Layer 2 of a small transformer language model trained on English Wikipedia (12 layers, counted from 0, width 128). Numbers have three digits each and are written without spaces.
A neuron's activation on a vector x is SiLU(gate . x) times (in . x), where the dot is the dot product.

Input weights of the MLP neurons that the questions are about. A number n stands for (n - 500) times 0.00093.
n6 gate: 627454527391598352403404413558662588854450357598561409500496416298627409441466409380372668464467623400436351442390439483572303186420513706714437573432340625642492500509696418560525843677509476664434500504530368500390557466662364247485807575515661516531513294600154441588551393546263217372496520634214687601430520647467354355444478265575398678578110293512492657643526512504443612714419
n7 gate: 564469465389355445632524442442521632493278386459594255531596413309721386586511374675476578484266372707620500369504541373334359294485364581607794389500519384472664354370524536602565645396645476643527421509493336566426559317648726792455562464582410500513431573378332767380476432551436465516438435736489443434639394605450550718728565511413472411444476445383489383610401605647542589392486
n18 gate: 420325716659549482605457599802656554322172547332441599302235379509522450644337504602386594440706285357287465512532310402439393533537416609533731505187392545571579522460462599289348439427491644513290517360476442183266364513448509653550319365434743337460587802563716476331456688334516618685477743525581479408468306573453431363718450521448696593533427540257598416658636595557711393545681
n72 gate: 521540347616565447418437300543528547484574341542454412423363667424500446689650426710323459530534395471507534481381461512374531410525579334527750585638383554443448663444433551534442459426491639463563546570378264447594380444483631398421571531422419519452491610532535500457390284541481497509404547530425534474487534481614628579425769573471472535341573298489534528410319520526497575366559
n79 gate: 608555648493447774507412592299453427662729512237269631558508574476496433573315388414606598453600680633691452697266468591573309538632614504841355645497496458456577702529353440348456678575431622218325365661666523374570391548464484429443629395456647394411304431431470255488339429301586586544279379534780457419485383335524726648500525402709409385566534565630547491529732600586324398297395
n80 gate: 568529623325341397463422430249525424557553500415481195559623576603629438503468365461354309395626468449430379571587440512523448417464356540592508352498615537475705574520279531592619585536430345307649514572552522515532529466446469586618545365403649463557485462568471457324503573369484533525513532484314597372497519518464590613495550414531463587494436526565500357470524452598401584529547
n96 gate: 532547197464489612383542459517419453570597616466566285632544500556500706605666497318451471442363619406424669286526364536581377660743791476665490542489572598595371423358563401628607469268354412544590360600605646627535503459369408381445537574537593412605350517494359563573329449497397423383375497673428449744513561365599540482472725497700416338294607549398493429652369337563287549357468
n98 gate: 406436486550356603389621434394341521488496409115500462424626730348388468517387496443650405729369778252425421443383520445455590646777554553517290664529688321340504389559300587620421316422572600718397509296747462754486594608307736474731358623707381471476439449675125552513516744424389444461265554487537535714426272512600322477659639362918438667665413428613565296588454672406552444555574
n103 gate: 649362365573315569292544448548527681537476504542527329496551458468529471717455269526297741485524481339500452481513365351402612534338545573565527776666471451504500334599713568533681511658868557548580544441460481577651531476404555626842547398352621738418636668735304580428489623549234605759235464667421610808530531541674530453576475590764339688460526622469421302521277267362567566455526
n147 gate: 608540541459577346485341474497483321428500274493536430464506640485423540395411442678532260566486586538419512503602369542473343530611568582489428500483554350503509526440436563434608526532434550420665422599420517503435357431567440477384516552427622533449512198372629475637364486562429542436455472525497642447435554454420485310440570443587419467423244470406294791457460570415469396533532
n159 gate: 569639598438392544306592580441406434383511469515570517675362662368740484586510481583674386495454476684561457494490458494642336559444582327467550442535445482657591544350491537677372539442644535580516546552557437609522455530488494433406437617483731518377507559626537502272520528556549527517506465676435564487393470410604408526475660539661516751562276712488613580204503422333667539500662
n178 gate: 552518591759564273512630365497476493609530242489433378563684487479730719712372406451504474503261570311696594516500386579532470540689603613586636389574674598370493391625671369535455645311523586631512362323516470506568527396583634582537687486443526464448570497488387688290526610419702459515368275329504493458370687542555622511619529378615591500350628465497648481402511591539629513514367
n185 gate: 500549708536654596413686550487638588537535432447457466701566585443375441440433562436583467493316683182521453442533557448497439506630497605659329596564529547624601576439643459395491603404531694494574581607445427396940607554503357525419446515494564441517497419514506470588427453532571641576443544271480657630491405509677530314475467460695429539590503436407475233467592522541466495695512
n192 gate: 356561500511526441472642632594440590580461510403558415494575438624566642368450664507603363493336611600640494536479580510369385528345444686417571419434513576390591621493522571520607294407462304401386494630690388579421698510313478376428635577442577579428267500447635379503476558523594352479237592384588449591515412518500490599305351396490525417671266549716427664544531464352336539530437
n197 gate: 478503347300528586437642485515664477558441381551531467442580584482482541491331593555520353496422560476523593378615544397573549708465500387606557533449541503391734494559532604636500479500435563399341440479398338429586408393485622532444632621408513281458443535658447545437475443661401641507446512528362854524545465503446474379608664632620411626460294662405503600522449494531500464705522
n199 gate: 390594531475545602579356494687421623546575451444436507560566397440430530485586799631342553317404623600484634697507500532656595598483681696363604589457630638462462702221379556571309350543415565376539432492477413309554519554494506356439477441537665535462374461392494460528667562494365564558475431453507656352573457485556583266630743595531522500455459583443460527516451403503528565619430
n224 gate: 359366737469388373598466686445800590407483431633478496604199372310373635675440306580564489437484478645560387536301333569357369552542829713403582538484557463406551461320496426281707590577720507500624643718568613466360510491582608489517425426578711526699603563453421512524624388512310420479574602441508768666573546602620562405532541344422544516651775222519115441312545625266412465363496
n243 gate: 615701575618433768478516493357464577637656554583653496490372673415440611612526540406705572425536444500497518507407377746478492538519277341842545656536348345794382441447581438570434643428591625482601529519550458733552528470314518381516688524669433490530481290569388375390356482604579375384507554420630787530230457500732387376543746461555279354347397530521496354538389496615600609372558
n250 gate: 547582552484616403544530574563637592456464615435561500423291532615534670531292440445549430548631486449533395589316450568342655576627597494409317307468600466754609621285546441541569532500597420589503553393486535484555363471619547485434577424681516342511586397580492457572567402591422491792676527449678585518517424589559449399473484526494537570348466604491408590177509383582380560478637
n263 gate: 564545572510497653353634389311535562655488640536465445489491538593608669487486453482604414545478394575528408485556466595494335558538684438476439348491431497424674382446597445503642549618605529453623252461500679587460467401503324380404449539412575489557473564502461440486581613371235619482417586582422402744456516448456456626523582467681563432574513537593522500433550403421492525543477
n292 gate: 417621662470448474496706661526645443590515445531413491480708414517765683276648487679462460328445769564348521366459735460565482835346561500516264388434433251528199349636471483454863239690445273433661513489555369422570573554653437563655372567674523359397446582747508473569392635737320375350508733754389437832472504731445450559588536346581444705199536622500395711451388419474592449258584
n309 gate: 483455696401373554471764507429591486683564270713390393428599449443408697439769392387483390420534719500641620260384665519706374432424622652755565755503774592508591731627540541432410293567594425481635332306459467424408542321481660511557778583473305596493552385338538607579539496435387621718452488528614459496595581560507776460341559401590526619620426496450504553425615666561346492554272
n6 in: 565432491471755475475327554508318536747493639688350727389509464571656313500602232397244621473459361404701566527425495509487204355381449588401468673368461500769341663521484451650196725512491555730417352417641524573585447392786434243710714630568531316450540413686404444596321582559624205555624378720370671479508423601282315364485592451421616721537317297528533733674500446551399646504566
n7 in: 458476417546443397316607677566619463414580362565551363523644409493468580623603594418523530485403653577547469390186837453564312385392709394560557641446456329132549511725513434374517553497621440493596648360446248503390595438517490596633694446648530582407670557560397594602526734606497520355468585348678425669399401526659363574309599490608555607604454330530376410489650640535609430586607
n18 in: 580516524503604553523587631553453677510439578138330471486607605857427555568500537391426698527496425346602444451627306492324630372552294466504496516491543592566375648515576303429319533433528593548315370247572514352535347433755444485757560633402480638799405697575580375579482337269528621726388500500578592439542295490266572536571547467489539581599595340360659597512480523439390340578454
n72 in: 604591453533355411566527554530468442567502675467441530596526440370533457497748465687536567548440318495581560495332736500494373523520580420497544589524435431542467407716411403480609423487624712551532492467437563557511556508503624417548529493438491438414540547535636481464319449216541511377461442513545460456469402495648488583529703559634505550413528450542371427423549271575372449458617
n79 in: 344410538428444750777359434691443320625550346389156611578397485528484340493400484466714643626624522520540445745339728512666348518620706630705522573481325379393354437568361488341418535558627474195438631500479414589468580448465577527486605452479584526283273440322547466488467211181682580577472446323699458465456481384593728521479607603484524492526672401656388475451570871623630404383365
n80 in: 535292497554439519561447570473416536414415628441427447374662406443511263528508513431414434399395456378381468485489406545582459396483393718526474547439466566405527473472466591427519593308599687572491519408517529568649523398401535421543575414449357419368688487656575524446455465462414516556585342467663503470372397475431540423442432571411615500521533544431521407396412524516358540461646
n96 in: 342396377298648496484542643583374405333529485503702218620524467538531584601644466586458596467560569622555572482552479414747443665767828554507525558423464504433446676430474745661675325267438352402678620729399602755516403254413245433433423674562660478451347507372556536462305414350589404450455605529429385519564637390598448500278703519530576469400407535572358504635416432781515560433436
n98 in: 427337556510443512575673484508300542424335309385553504330508538296392574395476520547617348555300666366463453438358451484392636754701540616425421543478590418348544253460161574721322308309487377734477504283645496600403547421217726450588403591707415295482500594578314506314459691492423347176411638601492334556474454559523379508621591381673524589665481388470582360706517607428766583618680
n103 in: 707254593438435637561508537396384654558313555545635345340567511704746352539561344572303668527615386440281467297607391615443480475290386421368528741664488535598383474710633563406605450360565549526484544601548643503485430561463470643695392589379605715724539639593617453421413570492343544778355524733442463602583660587452223382423433467586354660586395708571533608473230373496493481531517
n147 in: 455468650503491500323427440549461686616471511582656500690418450445629533648482345574611652393454572442490555463323571289491419538598652485541511302486395600339410512509522491539474526432584489600502554404439409548426466487690560692592540389360565535394634599627391431500589412448508522541482629530272483535637435562614515628573421567707492515633551260618577450542485497389500526506607
n159 in: 553515623468474376473481466656387459453297444539487419568416536391734387554549520518444540508539459548425463597491446550474518680563376460454576413421515572534560457360470432641409402399595457433460610616542353450523592574506567486535372547349500388610602459588613390372471635466580522407687590546263606420458602577593470485666482608466443526356428725535483619363363429526675494600672
n178 in: 562474776450569507520449460353516523574597540343386529510546390720353433490562693424820446444500593228454436556582417670476471592311476537494436280495538431566351551517700267439493553407341408325441583664442555362192509595577424431345435605352334459450390442439621407648428351456591474588527596380528503331409503537533440316464254523507477298589359503490649511647683487429546528638516
n185 in: 511475690510471471470484591758564503450488418414445541486588475602453560508623714417513522546523511385507600548628497384383512454573529715514352513514503514588483506367470503443589515330460587457478636545389508515734571496331585455592438512319361348436439462391434434327495503607597542428339432410605537497473492481642308430495398410368578485832535310322443423395488621538436389482457
n192 in: 478456315500528479492418670683491644319495491485636222294516367539570572549512503361477757520467600268548476481427510531351341645487607558569440533598450658355582488503656488538476423527558435473407473466555416644494566567557500468412683488411429506453525503396436614446464372639402313520378392392622582573497570615494576665427610512413613586457455369443657439506626428442494352339397
n197 in: 505415563454434429470503648558628444602445298519589573458379492367375558386611686286603533541567550388587453378764559533470753561357548577388458366533540472426406653464534459540594246491535489555377613441452390551377478548561532494474547344415241541397568522508454454471607555423453403468381579494531540473484523484425752444558589451491500560555533402589281730273562471485543487536481
n199 in: 505448506417618529425576500523551481487534472425513440597414625386573461528462437497462405511497550555512679540769490601435335601423462445569552374455278571373421520521614612599509526668316599486444672482601255389538571451607563656510602550586628549457341470358724534500324451573527433658385429525259537482605545535343598470487315525514462500707478717486554656548451549450548515569473
n224 in: 585526546547410368457165736469604974433601587673535496500516408384461808613539511233483593313382398565497447571431264492484475525480686573445445650590623525538434180351559345376584483594512594519452511543514555480430627665565640429622373531462644431648593453566376609446532341639293455647669413453384882697596463518466338403589532347485470527673511267369443611356392416325459409382493
n243 in: 427464487511515583641593467593570514525538458556456602440312701509399487529512407545782509423623399588495464572484490512494607608692350378612580685532268378656421445485602560514548543339614420491608631568414578642525541399491428506438626554631607432375417408549430435291446542497669503378470522452597636527396509576688430395592712691494426454374364583480509390598513515757691543447565
n250 in: 681608490524288338562497530527585552390485485500480575477456292433399560463638256497678503480452471470370288467402537469509626409503442461449354362566547424582548464497549559421509484462756423701472464469508537400494276578494361479492407453511364418522621569666483443428536586521486596546622500367587717545391307640619405462546491564554584724302379476394544377340585542573421594528584
n263 in: 563385563434589520469543510481505507518477452512552455442595535713374640579441582464572418468418305500494498594634522520433427546451547485442458426571492470276620395390575490452546573495584498385595334443391509619485519361440430476304474494461456495502451514525545481466523567326348410463507530539374450593511597376560394457509599559556665468570511443518524560414543481414576406565421
n292 in: 589410473332431402536399583446590581623475711544349418528824460479713724340778387622472803236604620441429584527589538539692613571357496458532260491555426208763280386664411425553848307450418480421623558646446403321731447653705467623600397507595523385457509644648481483593649599623280284468564531504159484771398512629380269575583509443450617748366429560396599658649390378394467337344512
n309 in: 463387357526399627633492511339496528450391507586554484679372585470444619657549529504524338530354511596640588334368731284545516653676474348647629540473523434496504711432380678619559715547758357344651362487412602596493491426299453500363331416464603441646430405465419605622394707519600525496457449663691493300555339479674594697186458367625513399464510493462464314477670478474367708148562

Each question shows a token from some text and the vector x that enters the MLP there. A number n stands for (n - 500) times 0.0078.

" Top": 528487555573517389650572504630500494366143575511323457503542506481501414476530527591427460545419468488571371565429574420447460492511528532420482472549531452382596526570426494351383483468383572482461411562459505521469550464493515521482521499512516582477483533516518501377434526529524432557581413482455591451492525553544512517474615548519519399479483476425510559436449467605517481434615
The neuron with the highest activation: n72

" rest": 517493537529465379633525468472533518445454378572500463475513520524333512522490538495521515456515544400443459395495560490476549579432655628475433492486398426476539466466472405440558532478461463466419629493402541407617528562516400536527540463398486517492447597467561484559404486405453613375495568329475552511595617607483501553420498530373649466493575487499468460356500410443609613621543
The three highest activations, in order: n185, n6, n224

" the": 417428528495550446487443537555479489399426573540469454542464590469423531541507519520467531432541486443605552579476511582449487558495574525457489511451460344384481495507540514500551465499540244487460505536514479486400520301468431473483544432473463518375474527503478475581523509519547392500488452454474560527488499552511500468528483535465507458488505590485466525569488472530466507484545
The neuron with the highest activation: n192

" History": 392419516468512407563587541553553463576291365550572488476454515365541453565495467618585546602463405561436359456484472492489470510495497503377593543469471339433522563469375398595404469378480485506471563472477430500550570460444485481526476541565503479442513446548546460554518728394560457438528578539482428472413534644555422460566612561475489483567494525579526491596492561603520595558516
The most active neuron and its activation: n98, at about 3.8

" private": 460550592524544572583477433514500496539243396538427639403443501508442429585605572568593475547450455520443643468381500519454477511506401496539613485464466441644527402514529438537512388417626546547617550505337443517495511407571494475484494580603484473465501544570550547535532626453500415571490513361592499461570462613513482428516469603483611483524491477513475428515520579530518505594523
The most active neuron and its activation: n243, at about 1.1

"st": 544486542491475528594521546606541488393344570563648465548471568586406358490496513623436539532561470424469518387492559463450493504566511451441508553498465460446478453504476465571541493548362590466538582483516464423531631435481492499564484483524549573456528647404562496364443537437617601461670576566510498478507586546497583565509485549346594521431586456511525453538539399462648509421460
The neuron with the highest activation: n72

"gna": 492323408409573594507440533615497538591314497465535446434492524498547534685410487523498594599503500475512288570539491473545512552499481569424522541569447511490494479427526488532421544338391442457544422568415510436557413501558375477569452479495471529429469591479492531483520575569410409411620479551559466546427554587389429419612484494361535554485511442501541508587492526587482564645485
The two highest activations, in order: n6, n18

" on": 435490510519596380591439490610482513464329501556559417478493463513510516545551538511567515563497586530540344471488547507524488564560551380495462541498494533566585403486518525338494588566510334524460627476307495417476408426561459490397520519579432553554414506472488465425431454504451594469489625555422396417614555488599457527500516511483564623545534520451471638522467448573447490423436
The three highest activations, in order: n80, n250, n7

" because": 385538502570570530574544491557429389409267406499561567533414635514530480418480455527576656531563457606541414530518448527493520486427479498453474513433493500345552336574490489616460510551497436455423617551398515557423480459443434467504533471539351562585640499448622515484497519546521643463489632399499546531466505641537493475444506500379444416532501414513526474390539595609427511607538
The three highest activations, in order: n292, n6, n309

"ve": 445575531464514478650503577557437524341329594601487482427459457480594555352424456529540538600590476548524459633544517407500466455450503492427475439529473589398421550576498597483504542404497536560369437564414545426537468430406575474537526511687490503510380598411546486552487573394429548418450545456471454589549511431574467532505550517397560468543532527477525587564485434425527533492479
The neuron with the highest activation: n178

" adult": 543562586565577509513538471506568497469230432592374482486491418603470452437435517530637393522497391507453440509474609520468441626557439464449492456495381482536725486495467463554513478442640586550476649519401414469489472463529524498451568500449490506435588593514484508467601348606567431611460500406556489461645498495532510378539551551432453585482528494472473435481539578552472588375579
The neuron with the highest activation: n250

" to": 554451459535598469624456543429561528473223375492577458576475479436551445489494518473520475609500474520588482485477533568515502540531501387456700508433542565467446572473506453487412543378549404499547633518468568540455430429489425431417498519440451625521452561404491480540453521430507470553482489535452588544605592476528478587341472530521517490557522543398548484550454509524503429564547
The neuron with the highest activation: n292

"found": 448362493528417567454514517475540539394360481450420702448450410539555461421470529568549451580549438481530412610509479521544528598477539493473588446487430583565458536481593481610563474170503446505555609390501452524413525440494500542496508528507460583492549544442531466486537679393499627471454520436519537298441534566469441340475424563456503440405587485526476535440521496390581534443523
The neuron with the highest activation: n178

" is": 435371466488397590543524594454431522414081517600432577458561582566568499502550443528567533539493550497498427430479511381499578510498509546439545563512460510424485505480530474452523525520502377484729514550454480489438455471426432566452468487458530572487496566519450496544448488465542462592382535496492296500555582511550490511495481520506508422522499533481557511467472608488446527418581
The most active neuron and its activation: n103, at about 1.2

"S": 491328548496586511560573536434454556366229572669369569564463516430520349537463435472459540430490493492478623476576405537509491556581464523530589519639509437456475401464470543417480433365539502440421462498558544501492477467517528491485439528408490320490521529510670503494536474457536467507575551570514337569618553494563579582419515570496483580424492624509487563459498378437515455488498
The neuron with the highest activation: n159

" Commission": 413357556474474347563551495417481459464244443413479384479563387363497363464485440526431363464523400505402532508558410561557496585514395538512536486432549582402531392471524568472541497403644490430536408509518535490539571478399599536542449519478490472488582562592614456483460602396532573395592529464556427420505520555414501487612490486500575509563557478436523511471502573546545535609510
The two highest activations, in order: n80, n98

" did": 480515495458601577621520456614493565506284486489583373540431671481625498582450486493491473531392467500478460469478558609499587546381522498457536493495541533394466574592545450382479590544495336392531676539393541452569471468456410515485476517539358727464597603513614540513387548582417445528408491523487349531514604527470553479487451562507457536504524516482491474470483621490539467597502
The neuron with the highest activation: n103

"is": 394369532525448395578524651513453535486315565649567525638462537560490550584444423499517486557609426484447528591598500627483445548531363426566653567507463569575540537531443466500530435341392497459464432501573513484515524463503559540538404502444508479517548554573624535441496598519529447530457527490428431494536561562495373587418449554434499565539418483433436451451460489395481428411512
The three highest activations, in order: n159, n18, n79

" Park": 451535483556489422562509463410469521501151535606433522330501522448562433528533491458515489549506375538512587532450520459513502514410438493428572397454484604462566486336529581444488368420571505513491529465586458454420524452545594475469475522649568505456654472527482547481441635570491527542594562431515506461520417462440437441522461565457601580497480585460472582412479590458587589423518
The two highest activations, in order: n159, n250

"es": 400377579490525485586531581461468515477177522732456323585441393521437529512471515512473590537623460529405415546516463514505475531525547544441553581542557451607484559545516521547474505415501502491479456492597604479523520465463511477536468571432504481537495608545683503464525635618489496516470646555411410463568557484590465529502429474405528578500457495464495531450500569526502580527437
The two highest activations, in order: n103, n79

" liquid": 504386635538540638450473529492587544489158405591439585418486431573451545522474425555575549526612461473405407531452542602429457594632507500473469484477481561432555443442449479551508495610599490512533421470236462542538470483468459515443559508484496494553531479537541522403529483495474434523670593402550567453592576591511509424547583507449474450404485430441465525397468535544522485571513
The two highest activations, in order: n250, n224

" in": 500292483527521445512496546533597548492210448560516553644564546528583496524533559520512497602544515410530351444534561503489436593497558482463569499511451553480506524415486471490557553558582396472483584450521565426491412408504429504327552469562478468543416487445524474506606465469459509488472577416476420470604501484485505554477576458404534617470472488498478537514464450487480485530429
The neuron with the highest activation: n263

" \"": 469370474494490532486394540557419550520271551560521438536435547582518481577564497551525547452591431500522404516465491555447437692636535562487518510543527604383471591461472513449524553431494469490450458540543509640393525445614491557470499469506591569393533521496543526479482500502547579501580592393358460665488463532492498523425460432569662518557518493521480468430533401545504410471389
The neuron with the highest activation: n224

" con": 505344502505500466419452527493497522495249525514446469464463600508529534557486567415553531462567310434447476519630536509475387522537558441480475562560485485344679523512580520524420525647707512426498667545422537534482490436454390490430531541569517457417457523513548469501562484486423416504510510459434509490423620505502484536488501474487526500436388400477470460566460647481517625656383
The neuron with the highest activation: n263

" ==": 434353531482539559486502468549482430675399544416435621528427597480458345503423442499532651502429508638468376645332506436518465533557533463464474493449475492510533492556534461387500527528503534499592643594432574421549534470447461502474605543483545380449522422424464480533505619356529656534439469516479478523501551293598521476571482600559611490529495484528443510575536664502495425515418
The neuron with the highest activation: n79

"==": 446365516448505532535492512557522524612328511465543527631430412451454399522398451515613667468467476602464333547374524443492431609634653593471478521531454475410516460480555493440497577532623486509533665621451551474498521447553543510490561520533523523410643517375417515568565398401485506463406484488401480587565460417630510491507437561458554501503541474528482544641553509443519445429446
The most active neuron and its activation: n79, at about 2

"well": 551419492559439588480500520514490450469217482496574558520382472545530490495541510415511516469529463495405573606592531446396487580440403458408531482473375493470491487467536536420610396456481363577527563529414426520490540514595545531518419550473455395514502576537579505445424447586594428435493629589477506516514541501461464479584446561501662445504635487457455531561460595540623573438561
The neuron with the highest activation: n292

" mass": 421361644471551420478481491575553570363371329487434498547476336631466591420523515393516524604456468503527474528519633428554590590544474465418510529487497428392724500436554519529518479459482573574517689483488443459524499475480449516503554472565577488463340484515473482434436621527448499586636520418628429597504527592601548455472518515489466492546394472420475532426487360490595490553515
The three highest activations, in order: n185, n250, n197

" di": 455457529502585384621441602560466619448350493431468493523559565528449514480518354580555528492598481482540531491558544561462429545594452441486452509579443516465529441400502544369475598539545621567421509468580462530583461491462488458419627564561516545314470547504564495530416481493515388599593562469577568681480525597553434523488465538427549567556492399508508387398501459536455550497563
The most active neuron and its activation: n250, at about 1.1

" as": 473498484485517444567493525520543468412191514546507497533439625512558450556477582533470624515490566423536465554588460452499466525520511544433571567429410511394518505556529595437481554557566398392519289491395493472387428480467453529355526476430444495558504535535676500460518373521501531525465583490496438500410537531556445580327555540445499572421474425477536497510499448635454575510515
The neuron with the highest activation: n18

" learn": 526426490517592477422494522546438468430268430496411509451465500529532508404531403503649583508460523494420435575486513434570454570353462577504593476429407598337527572471501456468604530476591442536426574483548330518526462471523473527500434449399453455449477548552619459448542450440402602481538501401440473551661612711520415411512551489499509529493492407518418528428552639486430546566516
The two highest activations, in order: n197, n192

"\n": 416465456453507533534489508506509435493582487447410509497500638444479481512502497464533511371509464531397531484474476453531485509501486540441505494611481444643559501528556610512618477526445585505648587544421595578553485400478497482398503573405531555476552370398533478532457539516550564468504489495486534516499474500536538402362502615488525340480456555490432504517416627542460331344439
The neuron with the highest activation: n243

" main": 490421623473403602463482493527555377524295515491515567546481517637528415439576549520508370537560451425521475498447533665586509582522568527526502525479519374488587521460528483572531443384530519521506634443372502458490520426494564514480624524538437589423515497447572493331538681385503376495548543442481521397506493609495487417486468454506517269374454593447473539436528507550522415455477
The neuron with the highest activation: n243

" time": 543430454506489366536589373529452422506238423445539594440428450622511501364413457529459591564527547503467427395503496421565532514431533574431330485473516422386626402523502527595555458394443498501554689482354485492460506498444531466488558489620494431392521497483645479439491431402576521573483632525555477565641436568400580468473576495458600483480474441478480529533469464520491445610534
The two highest activations, in order: n197, n224

" film": 382293475429482423578444396515586488355299437549443480406479481589522575536393524515526349504447389498474435528477552417483469510468429551504455433435549570514641551484460567494475529417617430507411478462563405485472547467401440566482540430484536552489454470513688501412522409515484475437543574388526376385533429658517521482511564465583543594446487582520505428526499528500472453488510
The neuron with the highest activation: n80

" their": 494513555490590468596476562573445491561249492498559376583457437575623466590548543453516510482466508486578605536432560483495464570518526518507552476346466437454581492572504478511515386508613357510483480471392485453453494385510465534476562492453504556305494578557450497425497502485473220491474414474407471539557490515484537555387474503504480483454471613453493486631539395550448458491500
The neuron with the highest activation: n192

"chi": 439540485500514351469410454635487610537220574562386609277481470547466446458546431521559534521595445597427522658473504568458444564385488505503476454531510541515534538426540469460473501445472477454435568545524495480650450530548521495533575523399581463405491514540473491570557433527578275521580569444489444517595488532438467424528516540381484476466503501422527536493469323580470611483586
The neuron with the highest activation: n6

"ash": 405508530500507379544454496670489504446227503497474491404499415680481390448569446509516517483478507682478407504433476386502550462320421582483553504548472548473524419420580415596533471429626516508514514471509543485407504478536596552576442434544464445541461522481548516429471494476458473442618629451365430392433508508489439449488469511469518519476561463369459519489420433508606541478534
The two highest activations, in order: n18, n309

" another": 507483463493558504556531549447440414411152551462524388513539483565344421519566504530517485403479511393478323563420543600512446519565385404523442456471524456451517539425446471546446413497502306528512550565273499485466518414468461501493477478591478465527495637502536504596505443563558397536511577449509508455544573434463528520522499566492443487457452562512491478489506607607442484509548
The neuron with the highest activation: n224

" town": 469404504500387505524521469438461476416213467523602600365449516517522506520481543319475360505490475422437422417515524538517540610469439563482501455478428472435570497502480665595413435375684408565474514550339481433391473468512518557478560456447470504490455417525505491544524536524518407408510577425519487519413440708510481490488515547452672499577446554543479510397526526494532547608515
The three highest activations, in order: n98, n197, n250